Layer 2 of a small transformer language model trained on English Wikipedia (10 layers, counted from 0, width 64).
A neuron's activation on a vector x is GELU(weights . x + bias), where the dot is the dot product.

Input weights of the MLP neurons that the questions are about. A number n stands for n times 0.0087.
n5 (bias -0.025): -14 -14 23 -9 -13 20 -21 75 22 4 -3 10 5 -17 -4 -69 11 -17 2 -44 -25 12 -33 -25 23 -10 -16 -1 34 -1 31 -8 43 -5 50 -4 4 -31 -24 48 -28 49 21 34 44 2 -8 -17 -45 -6 64 27 -17 23 -5 -54 2 6 6 9 3 10 -8 -7
n11 (bias -0.029): 14 -3 25 -7 10 22 -29 -1 -6 -7 -11 2 0 24 4 -3 -26 -9 0 17 -11 11 27 -5 -4 1 17 -22 8 11 3 -2 -18 35 0 -11 17 3 8 25 -11 -2 4 -3 -4 -22 -12 -7 -22 23 -3 -8 23 -19 13 9 19 -5 -25 -10 3 -19 24 -21
n23 (bias -0.059): 5 1 43 5 -22 -11 -6 -9 29 -21 35 64 -24 29 5 8 8 13 -4 13 -16 -39 9 11 29 -22 -21 -6 -16 -12 30 -41 2 1 19 -26 67 -11 -24 13 -8 -26 8 33 5 -64 -16 -43 -30 18 21 -64 21 7 10 -3 41 -10 45 -46 4 13 1 8
n33 (bias -0.053): -63 -8 0 -12 -18 38 6 49 -3 6 -17 -5 -32 -27 41 -59 -37 -38 -24 34 -15 -4 71 38 11 -16 -25 -2 -17 -1 -35 -40 9 19 3 -41 -5 23 8 53 30 15 5 33 9 -11 6 2 -10 12 -2 20 34 1 -26 -1 62 7 -8 22 -26 23 -2 9
n39 (bias -0.027): 12 -22 -6 0 24 -21 -21 -22 9 -4 -3 -17 -1 15 52 -52 -29 -11 10 3 -10 -51 -34 -23 22 -9 5 -5 18 18 -43 -20 12 -23 8 20 8 -8 23 -20 22 -1 20 22 32 -8 5 -17 15 18 1 -11 17 -5 -17 33 24 7 -10 -2 -34 26 25 1
n44 (bias -0.044): 15 12 -33 18 7 32 -23 -6 2 20 -56 58 -32 59 -19 -22 -33 -22 0 5 -6 -33 -10 4 -4 36 -13 14 56 -10 4 62 3 3 -40 -43 34 55 -28 -4 -18 34 17 30 14 26 14 11 -23 2 50 -48 -21 15 -42 38 -4 -16 -16 -11 -16 13 -25 8
n50 (bias -0.014): -43 -15 38 -23 14 9 8 12 -11 8 -45 41 -36 11 9 -43 -11 27 -36 -38 -11 -7 44 2 51 -34 48 20 54 56 31 39 -1 27 28 7 -4 29 -10 -31 -13 -9 3 -15 55 -19 8 44 0 0 35 15 -16 -32 -52 -43 31 34 20 15 12 -58 -9 -6
n53 (bias -0.108): 16 -30 12 14 12 23 -33 64 -53 2 -40 -19 6 -33 7 -18 -4 12 11 -39 -44 45 1 -17 -3 -16 -37 24 -17 0 -32 2 -35 1 -7 -10 -42 39 -12 50 30 2 20 20 6 5 28 5 16 -16 -10 9 14 16 8 23 -43 37 13 -15 -30 -43 15 -8
n61 (bias -0.048): 37 12 14 -12 21 70 33 33 -17 23 -7 26 -18 -70 68 -9 -8 7 23 49 3 -20 22 -18 17 -11 -75 23 -49 12 78 -9 6 30 20 29 24 -20 21 -53 -62 -40 27 -25 -5 -73 -11 -4 -21 -9 33 93 28 -17 -7 -22 -55 9 20 -59 3 -48 -34 -7
n71 (bias -0.023): 44 -8 30 2 -12 10 -24 4 39 5 12 21 -16 29 9 9 16 26 -20 39 -65 0 18 3 33 17 43 27 -48 20 31 19 7 73 -39 -19 13 0 18 -19 12 -6 -22 -39 15 8 -2 -47 10 -7 25 -23 -45 -26 22 -21 48 33 30 2 42 -78 -57 -6
n81 (bias -0.085): -17 -5 -1 14 9 40 -6 20 -25 26 -16 -7 -1 65 70 -71 24 -1 68 -17 20 -18 -15 -29 16 1 -8 13 -5 25 48 -21 -33 -33 -3 -21 5 2 -30 16 -5 -16 14 22 -28 -42 3 -34 1 4 68 3 41 -18 57 39 6 -2 7 -18 31 -36 -23 -17
n83 (bias -0.016): 53 -12 66 -8 21 5 0 -13 -22 24 -16 18 -5 49 57 18 21 56 -2 43 -33 16 9 -13 -1 1 -3 26 -2 5 -8 35 27 26 -55 -12 20 -59 10 4 -5 -11 8 -38 47 -31 -7 27 11 -2 5 -17 -9 -13 30 -37 20 -34 32 -19 -3 -5 -5 -40
n107 (bias -0.059): -15 -29 -1 21 14 19 -15 12 -13 -30 26 -3 -18 -21 -9 4 32 -22 31 -43 51 29 45 -13 16 -11 1 -1 44 31 -23 42 11 -26 11 -3 23 9 -12 -36 -1 -24 21 -5 6 -5 -25 5 -37 6 27 -28 -18 6 4 -6 -21 -26 -3 -17 1 20 -4 -26
n114 (bias -0.099): -32 4 6 29 -5 45 17 3 -20 -25 -41 3 -15 -65 15 -4 1 59 12 57 -68 37 -32 13 20 24 33 -60 -39 37 -24 -2 -75 14 -44 6 -35 -6 28 51 16 -29 19 13 -2 -3 -5 80 -51 -16 23 2 -24 8 -37 30 -8 -15 38 2 49 -2 -50 -16
n118 (bias -0.082): 21 -33 -6 18 -4 -2 -20 -12 -17 -6 9 67 -27 -12 -18 41 -12 0 15 9 -12 -4 8 -13 9 9 5 -2 -13 15 -26 58 19 19 -17 -18 25 3 -18 -8 -44 3 9 25 10 -10 -16 10 -16 21 34 11 2 5 24 34 -25 -12 -7 -40 8 14 5 -6
n133 (bias -0.003): -33 -2 54 0 20 -12 -4 29 1 -28 -25 2 -22 3 40 -14 18 32 -13 25 -2 -63 -6 9 48 74 -14 3 22 11 -10 -31 9 7 -33 32 3 10 20 -24 16 -10 0 -23 -22 -6 -11 -74 -4 17 -19 -30 -33 -11 1 -12 -5 38 -4 13 -58 -5 -31 9
n142 (bias -0.026): 11 11 -2 3 46 13 -32 8 -25 -11 -16 -16 -17 -10 35 -30 10 -52 28 -22 -3 -8 5 -1 32 -3 30 -25 40 2 -37 1 -35 -26 -33 7 23 -18 -17 7 18 -21 65 36 12 4 15 -17 23 -4 11 -66 64 12 20 1 48 -15 3 -45 -11 -23 18 7
n154 (bias -0.072): -27 -45 2 18 6 19 -9 2 -3 -10 44 19 20 17 -8 -5 -63 -17 11 -3 11 -19 -12 -71 -18 -26 -9 32 86 18 32 62 -25 24 18 12 -3 77 23 -20 1 10 7 -2 3 18 16 -61 -56 -3 17 20 -29 1 -3 -16 3 38 -6 2 -24 -22 9 -22
n158 (bias -0.044): -22 5 -27 -8 -2 7 -18 -9 43 -23 7 36 19 -32 -23 17 -59 2 14 -11 -27 -1 5 -17 -7 -13 22 33 29 34 30 -20 22 14 26 32 -15 18 56 -20 -36 30 26 30 15 -9 11 -20 -5 -2 -14 23 -9 17 29 26 -13 -10 -26 -6 25 -7 31 -37
n164 (bias -0.071): -19 -10 -16 33 -8 -29 -49 29 -21 -9 -29 12 -66 15 5 -8 -20 -15 -30 -57 51 -5 -46 30 45 38 10 -13 -19 3 -45 69 20 -42 36 1 38 38 37 -14 20 39 10 35 1 13 -15 -28 -64 -2 51 5 -29 45 -1 4 -21 49 -18 -6 -40 43 12 -11
n167 (bias -0.099): -2 -17 4 -4 9 -2 -15 23 -14 29 43 15 4 -2 9 -13 -1 3 8 -9 -28 -21 -33 -55 25 -29 34 32 -9 30 -1 12 -47 -10 -2 -11 -14 22 -15 22 15 11 30 13 0 -11 7 -35 13 5 -7 49 88 11 31 16 -12 36 9 7 11 -86 36 -29
n175 (bias -0.042): 9 -10 31 -9 1 -2 -19 12 -15 -18 4 -12 -22 -8 13 -21 15 5 -25 -34 -13 -3 16 4 -2 -11 10 26 48 23 18 -7 26 2 -2 -50 31 -24 -4 22 -10 52 -7 -20 10 7 -8 -31 -15 -14 6 6 27 -9 17 -12 13 41 2 21 -40 -5 1 1
n177 (bias -0.079): 35 -58 46 13 9 42 22 -30 54 37 -10 0 -15 -1 -25 8 -33 -21 -42 43 -65 11 -36 -50 60 37 2 -45 -7 38 -6 -32 -3 78 -3 -71 30 -9 20 -7 32 6 30 7 -3 -61 20 35 -56 13 -10 2 60 -8 4 -66 -28 14 -29 28 19 -80 -35 -16
n193 (bias -0.052): 11 3 38 -12 32 31 4 3 18 -7 12 40 -26 37 23 -4 33 -25 40 -16 -13 24 28 -25 -17 7 -7 0 -11 8 -30 11 10 48 -27 -48 4 -23 -9 -32 -50 10 -11 0 23 -19 3 27 27 -1 13 -51 -15 -2 -16 -13 -11 -7 41 -9 -2 -6 -1 -12
n196 (bias -0.015): 9 -19 40 -10 11 10 -42 38 -24 -6 -47 15 -33 -34 -6 -2 4 -7 -89 61 40 -3 -51 28 23 39 -35 -29 -15 38 -28 28 33 -27 7 1 22 26 12 48 -7 -21 30 59 19 -11 -14 -37 25 -13 -30 23 12 14 -32 8 -2 -2 -26 9 -71 5 -57 -5
n198 (bias 0.029): -12 -17 56 11 25 18 0 7 31 -21 16 23 5 -3 -20 -54 -10 -8 21 30 -43 20 -25 0 18 -5 20 2 -56 13 -40 -15 24 4 -13 29 -6 -32 9 32 -14 69 9 20 9 27 -13 -41 -6 5 5 -48 -5 21 -38 -12 -2 7 -16 -9 3 -45 21 -14
n206 (bias 0.020): 19 -23 -15 -22 -26 70 -12 56 -2 1 -14 -7 -15 5 -17 -23 -10 11 8 -4 -8 31 53 28 26 -30 -30 3 32 -2 17 -4 -59 33 45 29 44 31 -16 9 -24 19 62 -25 -7 7 -4 -4 12 -8 36 -3 -5 -12 15 25 34 29 37 20 -15 -27 16 -3
n207 (bias -0.074): 19 -2 40 -22 11 22 -7 23 0 2 -27 -32 -16 -21 54 -22 37 -4 -8 -1 -30 2 -19 3 18 -13 1 13 94 31 20 58 10 -12 -42 -5 -29 4 7 52 -47 1 69 -58 -11 22 16 18 -34 -8 31 -2 2 2 -12 -60 -31 34 14 15 11 -33 -9 -29
n210 (bias -0.028): 5 -8 64 -3 -32 17 -21 3 -27 5 -2 11 -21 3 49 -12 -3 42 53 -15 8 -13 22 20 15 -9 -63 14 -14 24 32 10 -48 46 26 -65 -7 -33 10 63 0 -5 28 -34 7 1 -24 7 -19 -4 -16 23 6 -12 46 10 48 -20 11 -1 -52 15 7 -9
n211 (bias -0.020): -2 -18 -39 -8 -9 -5 -22 47 -30 51 2 -21 -3 -18 -1 -14 -12 -44 -14 22 -52 -14 13 -38 70 6 18 11 43 -5 19 61 10 -9 10 2 11 40 22 -16 32 -24 23 78 24 -53 9 -3 -48 3 -5 -4 43 13 -4 51 -33 2 12 0 0 -10 36 -7
n239 (bias -0.097): -2 -39 -8 -7 9 32 30 25 -19 9 -56 5 -6 -21 7 29 45 0 -41 -18 -16 26 -40 7 27 -7 18 45 76 50 32 -13 4 22 24 -33 -5 30 20 36 -21 -5 20 -38 -3 -35 17 47 -13 5 12 -20 24 -31 -33 5 -7 33 47 8 35 -56 -60 -30
n244 (bias -0.072): 4 8 6 5 21 -43 -1 15 -13 9 20 11 -11 -32 13 2 13 21 -19 28 11 -1 38 -47 1 2 -21 -21 -40 11 -19 -1 -17 -24 7 -15 54 -32 -5 2 -20 2 20 9 -20 -32 -6 26 -17 -4 9 -1 23 9 14 9 -28 26 3 -59 13 -18 -3 2

Each question shows a token from some text and the vector x that enters the MLP there. A number n stands for n times 0.042.

" ": -1 -1 -16 -29 11 -12 -22 -9 -18 -9 4 -6 34 9 -2 34 -1 1 -4 -7 14 27 1 3 -13 1 6 -6 -15 -29 -7 10 16 -12 -12 2 -17 5 -3 -5 6 6 -73 -4 -1 3 -37 8 7 55 6 -1 -19 -9 0 -5 -8 5 -11 7 10 13 4 58
Which of these neurons fires most? n118

"M": -2 21 -3 -31 20 -15 -6 -42 -10 -6 13 -6 66 9 -26 3 -1 9 -2 -8 -1 11 -29 -10 -15 -8 19 3 -16 0 -4 19 13 -6 -6 -4 -10 -1 -14 -8 4 4 10 -34 -1 -1 -27 -6 18 50 -7 -16 -3 -17 -11 0 7 -22 -23 -2 16 14 13 57
Which of these neurons fires most? n198

" Ar": 4 -3 -13 -37 15 5 -9 -35 -12 -10 9 0 59 2 -27 -9 -3 10 -21 1 1 32 -4 5 -20 -20 15 12 1 -27 -15 7 12 -14 35 13 7 10 2 -3 -18 -5 -36 1 -9 -3 -26 12 2 42 -20 -8 -35 -9 -1 -4 0 -15 -24 34 20 21 -2 55
The most active neuron and its activation: n158, at about 0.25

" it": 15 -9 -29 -33 11 -2 -4 -47 -16 -5 23 1 6 -6 3 19 -15 -2 -9 -4 -20 22 -2 14 7 -15 6 1 8 -29 -7 11 14 27 -17 -15 -10 11 -7 4 5 0 -6 -27 1 -8 -36 24 13 59 5 -4 15 -16 1 -16 -2 -4 -20 11 21 9 -1 49
Which of these neurons fires most? n177

" a": 5 3 -19 -44 7 23 -16 -26 -2 3 3 -3 17 5 -4 19 4 4 7 33 -4 21 -4 4 0 -19 -3 -2 -8 -35 -1 14 1 0 3 -23 -1 3 -7 -17 0 5 -21 -1 -11 -12 -19 11 16 44 -7 -10 -26 -24 0 -9 7 -12 -5 -1 8 8 -12 75
Which of these neurons fires most? n71

"at": 3 -1 6 -60 13 -4 -19 -13 -9 12 -2 0 53 -12 11 9 9 2 10 -14 4 13 -12 -9 -12 -31 26 20 8 -15 6 0 0 -18 -7 -6 -2 -7 -27 17 -12 3 6 -10 2 9 -21 -3 -2 41 -8 -2 1 -13 -5 -13 0 -15 -23 32 21 -3 11 56
Which of these neurons fires most? n207

"s": 4 -4 -7 -55 8 -6 -7 8 -14 1 2 -4 37 -5 4 -11 6 8 -1 1 8 14 -2 -17 -12 -15 13 9 -16 -14 1 12 11 -6 0 7 -11 -3 -17 7 1 15 -11 -23 -7 -25 -26 6 8 46 -18 11 2 -22 -4 -5 1 9 -15 21 14 3 14 63
The two highest activations, in order: n167, n11

" special": -5 4 -12 -40 5 14 -16 2 -1 4 2 -13 39 -17 17 3 -7 -1 13 -14 0 33 -11 27 -4 -11 12 0 5 -41 20 1 -8 14 15 -17 -10 -26 -9 -7 4 -12 14 6 -18 -5 -25 20 4 40 -17 -5 -11 -29 9 -28 -10 -5 -15 34 29 8 -11 63
Which of these neurons fires most? n5

"ter": -2 -11 -25 -42 9 -11 -4 -13 -23 9 20 -16 25 -4 13 5 -3 11 4 -7 -13 28 -1 -8 -3 -27 3 24 -3 -26 8 4 1 -2 -2 -9 -17 10 2 6 11 -9 -10 5 -4 -4 -39 -3 -19 65 6 5 8 -2 0 -12 -12 12 -14 33 21 7 -2 36
Which three neurons fire most, strongest first? n211, n167, n154

"ma": -9 3 -9 -45 11 9 -14 -20 -3 11 12 5 49 -4 -11 -14 5 -5 18 4 7 22 -13 -12 -16 -25 8 8 -19 -20 -10 0 -3 -7 13 -15 -12 -29 0 9 9 -3 -9 14 -1 4 -31 -24 20 56 -15 -2 -5 -9 10 -3 7 -15 -13 17 12 -9 3 56
Which of these neurons fires most? n198

"ab": 5 24 -15 -42 18 -10 -8 -29 -17 -7 4 17 57 -11 -21 -17 -5 15 7 -10 -26 15 -8 0 -12 -16 10 2 -11 -36 -1 1 -3 12 -10 8 -11 -12 -4 14 7 13 -15 -1 -13 11 -35 -16 2 47 -18 2 -4 -16 17 -11 8 23 -13 26 27 -2 11 49
Which of these neurons fires most? n198

"il": 5 9 -1 -50 13 0 -21 -17 -11 -4 12 -3 32 -8 -28 11 -4 19 -4 -10 -6 22 -7 4 4 -18 -1 0 -6 -27 -4 -5 -16 3 -12 -6 6 2 -34 16 24 -5 -6 -2 -3 -7 -30 -13 10 54 3 9 4 -18 10 9 2 4 -10 16 5 8 7 54
The most active neuron and its activation: n11, at about 0.48

":": -5 -15 18 -34 8 -5 -14 -16 -15 21 5 3 21 -11 -1 8 14 -6 -10 11 16 10 0 -12 -8 -15 9 -10 -11 -26 -15 7 5 -2 12 -5 15 -2 -11 6 -8 -7 -27 3 4 -12 -24 13 18 40 -8 4 -4 -6 -8 -23 -8 -7 -24 18 2 9 -1 83
The two highest activations, in order: n196, n244

"te": 12 4 -34 -49 7 8 -17 1 -10 -9 19 -14 48 7 -10 8 1 -19 13 -4 -5 11 -1 -16 -17 -25 16 7 -7 -31 3 -9 -7 13 -6 2 1 2 -11 -9 -9 -9 -17 5 6 -17 -18 -13 11 45 -10 9 8 -15 -7 0 12 1 -12 29 24 7 9 65
Which three neurons fire most, strongest first? n11, n211, n167

",": 0 9 0 -33 8 -19 -13 -21 -6 3 11 -1 16 -7 19 -4 -7 4 2 1 -8 20 8 -15 -2 -13 5 -8 -3 -41 -1 -10 1 17 5 1 10 -6 -2 4 -1 -4 -19 -14 -4 -14 -25 -11 22 46 7 1 -11 -19 2 -6 -1 8 -17 -6 2 3 1 82
The most active neuron and its activation: n23, at about 0.59

" also": 2 31 -21 -46 7 0 -6 -5 -10 0 7 -2 34 -2 11 6 -23 7 13 0 1 12 5 -6 -6 1 2 0 7 -24 -1 19 -2 18 0 5 -4 -1 -14 -10 -9 -27 -13 -23 -19 -11 -24 34 15 41 -5 5 9 -26 16 -19 -6 3 -14 0 -4 -1 8 69
The two highest activations, in order: n61, n11

"pt": -4 5 4 -46 5 -13 -26 -13 -11 2 -3 -1 57 12 -14 1 8 8 10 -24 7 15 5 -13 -17 -31 15 10 -9 -8 3 -10 20 -6 9 -16 2 -21 -31 9 15 -14 14 -9 -12 -10 -24 22 11 47 -5 -3 3 -20 1 1 3 -4 -13 25 21 -10 16 58
The most active neuron and its activation: n11, at about 0.38

"cast": 6 30 -2 -48 13 27 -19 -21 -15 4 18 -6 42 -2 -22 19 16 1 -13 -16 -16 25 -15 1 -21 -15 13 5 -5 -22 -7 5 17 12 -13 2 6 1 -23 10 13 -18 3 -26 15 1 -25 -8 2 53 -8 -3 9 -24 -2 -3 -6 -23 -7 20 6 4 -7 45
Which of these neurons fires most? n83

" St": 0 25 -1 -45 7 -7 -15 -15 -8 -2 1 14 51 -7 -28 -5 -6 -6 -12 -11 -1 4 3 6 -23 3 7 3 6 -29 12 0 17 -6 -22 20 7 -12 -17 7 10 -12 9 -11 11 -12 -19 23 -23 42 -6 3 -16 -19 -4 3 0 -44 -17 27 10 35 6 64
The most active neuron and its activation: n44, at about 0.21

"d": 23 5 -2 -50 11 1 -15 -25 -17 11 6 5 31 3 -12 -8 16 16 4 -10 -5 17 1 -26 -10 -28 12 1 -2 -7 -2 4 6 -11 3 0 -10 -19 -13 15 3 -2 -12 -20 -6 -2 -31 -4 5 53 -7 11 3 -2 7 -8 -13 -7 -9 31 -4 1 13 56
The most active neuron and its activation: n167, at about 0.62

" f": 4 17 -15 -46 9 -11 -22 -15 -12 -2 -3 -4 39 -3 7 27 1 5 11 11 -17 33 -1 -15 -34 -7 1 -14 12 -30 13 -1 7 -3 -16 14 -12 -19 4 -8 -2 -2 -33 -2 -15 -15 -24 18 -9 43 9 -2 -19 -16 16 -8 2 7 -1 14 11 23 -4 65
Which of these neurons fires most? n83

"ly": 8 1 -28 -49 13 8 -17 -36 -23 -5 7 3 11 -7 8 1 -9 5 6 2 -13 15 6 -4 7 -15 15 23 -17 -32 9 4 1 25 8 -2 2 3 -16 -8 -2 -10 -23 -9 -10 -7 -30 1 13 55 5 5 2 -16 7 -4 -10 28 -12 17 18 6 5 52
Which of these neurons fires most? n71

" 2018": -10 7 -30 -25 18 3 -11 -37 -25 5 27 -33 38 -8 1 18 10 -9 -6 -8 17 22 -3 -15 3 -5 5 16 -13 -20 -7 -8 7 -14 9 -5 -5 10 -9 -7 -7 -23 11 -2 -8 2 -26 31 22 54 6 -2 13 -14 -5 -4 -23 -16 -20 -16 20 10 9 54
Which three neurons fire most, strongest first? n107, n244, n142

"al": 9 2 8 -49 7 11 -17 -23 0 9 10 -3 44 -4 0 -6 -16 13 1 -4 4 15 1 6 -17 -36 9 16 -7 -22 -5 -2 -9 -7 0 -15 6 -6 -14 7 -2 3 -14 2 -14 -4 -27 -7 -4 52 -4 9 -6 -15 1 -17 -5 19 -14 30 11 6 -3 62
The two highest activations, in order: n175, n11

"ing": 5 0 -8 -54 8 20 -20 -13 -13 13 9 -3 21 -10 5 1 17 0 -2 2 -1 15 3 -8 -13 -31 13 18 -9 -29 -13 -2 9 7 -14 -7 9 -9 -25 18 3 -5 6 6 4 -11 -25 -2 5 53 -2 5 2 -16 5 -19 -4 -7 -6 23 18 1 -10 57
Which of these neurons fires most? n83

" are": 0 -5 -36 -30 9 8 -11 -16 -25 5 12 14 -5 -7 22 -4 -3 0 -5 -14 -4 37 1 13 -15 -9 -16 -3 5 -23 8 19 10 17 -13 10 2 17 -5 -16 9 -16 -29 -20 0 -3 -39 0 15 55 10 3 2 -15 22 -29 0 16 -15 7 13 7 -1 51
Which of these neurons fires most? n61

" 1999": 2 19 -10 -29 11 -2 -15 -18 -15 -2 27 -27 50 -12 4 39 9 -16 -5 -3 12 8 2 -25 8 9 16 5 -18 -20 -10 -8 -5 -3 7 9 9 -5 -16 -12 -9 -24 27 -23 -6 -8 -23 7 23 46 -15 -16 20 -21 -10 -11 1 -29 -15 2 22 15 0 62
The most active neuron and its activation: n142, at about 1.4

" |": 4 23 -4 -27 10 -7 -14 10 -10 8 9 -4 6 -16 -2 -6 5 -5 -5 3 0 16 -5 -1 -2 -1 8 -14 -7 -31 -18 5 2 -11 13 -1 15 -12 -29 1 -2 -5 -18 -4 -9 4 -26 -13 -10 42 -1 0 -1 -10 -4 0 -1 2 -8 -19 10 2 4 90
Which of these neurons fires most? n244

"S": -3 8 -2 -33 14 -17 -2 -31 -4 4 0 0 78 6 -14 -27 -4 -8 5 -5 10 14 -25 -7 -24 -15 28 20 2 -5 -9 18 7 -5 1 -2 -26 4 -31 -5 -5 6 -18 -5 -2 -8 -20 2 12 41 2 2 -34 -19 1 -7 -5 1 -20 19 10 14 9 65
Which three neurons fire most, strongest first? n154, n39, n198

" role": 7 5 7 -44 7 1 4 24 -9 24 4 -5 34 -24 -20 17 5 -14 -14 -4 4 19 -10 1 -4 0 -1 0 0 -43 3 -7 -14 9 -11 2 0 -23 0 27 -5 -11 1 -3 3 -15 -20 32 9 41 -13 -14 17 -30 -5 -14 -14 -23 -9 41 25 1 -10 66
Which three neurons fire most, strongest first? n177, n239, n114

"\n": -5 1 -9 -22 16 6 -10 -11 -14 6 -3 -18 16 3 7 -4 5 0 -1 -10 -7 25 11 -1 -34 4 1 6 -8 -15 -8 -2 3 -4 -17 0 5 3 -4 0 0 -4 -46 -20 -19 3 -30 11 12 52 -10 1 -15 1 -14 -16 3 -7 -18 7 16 19 9 75
The two highest activations, in order: n193, n33

"mmer": -6 -5 -25 -36 13 14 -15 -18 -25 20 12 -14 51 -6 13 -8 6 -4 5 -16 2 41 -8 -19 -21 -10 15 1 6 -20 5 -10 -3 -19 10 -5 -32 15 -24 -16 3 -15 -13 0 1 3 -23 -9 -5 40 -16 4 13 -16 18 3 -8 3 -19 25 34 7 12 60
The most active neuron and its activation: n81, at about 1.1

"mark": -3 18 -30 -37 12 22 -11 -7 -21 6 24 10 57 1 14 5 6 -7 -13 -14 -1 23 -9 -5 -33 -10 -1 15 0 -11 -2 -9 -3 3 -7 3 -29 1 -21 -2 6 -11 -23 -14 -10 -4 -24 30 5 49 -2 -3 19 -40 3 -9 9 20 -10 15 18 -12 5 50
The two highest activations, in order: n239, n167

" se": 7 -10 -15 -39 8 4 -20 -23 -15 -11 6 6 36 -4 12 18 5 -5 7 -3 -10 29 -12 24 -20 -7 12 4 -12 -40 22 6 4 4 1 -18 -14 -7 3 -12 19 -13 -21 -13 11 7 -33 29 3 56 -12 -19 -17 -15 -4 4 12 -9 -13 8 9 3 -5 52
Which of these neurons fires most? n71

"gg": -1 12 -30 -43 9 3 -21 -14 -19 15 6 7 52 2 -21 4 26 13 10 -4 -23 29 -15 -15 -39 -20 4 -9 2 -12 -11 -12 20 12 -5 -3 -33 -6 -24 1 9 -10 -16 7 9 0 -24 21 -5 45 -12 16 6 -13 10 -9 -8 -12 -13 33 15 -2 24 53
Which of these neurons fires most? n53

" the": 2 6 -16 -45 10 12 -13 -18 -11 6 6 -7 8 6 1 8 -6 6 3 16 0 14 8 -2 4 -17 -1 6 11 -52 5 21 1 -7 -3 -16 -6 13 -14 -20 1 -9 -4 -7 8 -4 -23 10 -10 50 8 -9 -5 -14 -2 -11 -1 -19 -23 17 16 19 -16 68
The most active neuron and its activation: n44, at about 1.5

" which": 1 8 -22 -26 14 -7 7 -30 -25 -13 22 3 1 -10 12 1 -16 -19 13 -8 -3 19 7 10 11 -20 -9 9 4 -39 2 17 14 21 -20 2 -5 11 -5 -3 7 -8 8 -18 -4 -5 -39 -13 14 59 9 -6 10 -7 4 -15 2 -6 -23 5 15 9 -4 52
Which of these neurons fires most? n142

"n": 8 -13 -20 -43 11 -2 -19 -14 -14 9 14 -6 45 1 -13 -12 -5 0 -7 2 6 22 5 -15 -9 -13 10 4 9 -13 16 -4 -2 0 11 -5 -16 8 -18 -17 6 5 -18 -19 -2 4 -39 -6 1 54 -7 6 5 -12 -1 -16 -6 10 -9 25 7 3 26 54
The most active neuron and its activation: n154, at about 0.95

" by": -3 14 0 -35 11 -6 -10 -49 -25 2 5 -16 -7 -12 13 0 10 -1 -9 -3 9 21 10 1 -23 -12 0 1 10 -33 6 -2 10 26 -11 -12 1 6 1 -14 12 -7 -2 -8 7 4 -34 10 -2 58 0 -3 -4 -9 0 -13 2 12 -18 21 -1 16 -9 60
Which three neurons fire most, strongest first? n175, n33, n11

"el": 13 16 -2 -54 11 -14 -12 -9 -11 -7 10 0 34 -14 -1 -10 -15 10 1 -10 2 16 16 -4 -18 -24 18 20 3 -20 -11 -16 -9 -2 0 2 0 -5 -19 7 -12 -8 -32 -4 -3 -10 -26 7 1 46 -8 9 25 -13 17 -5 0 11 -11 21 3 14 9 61
Which of these neurons fires most? n175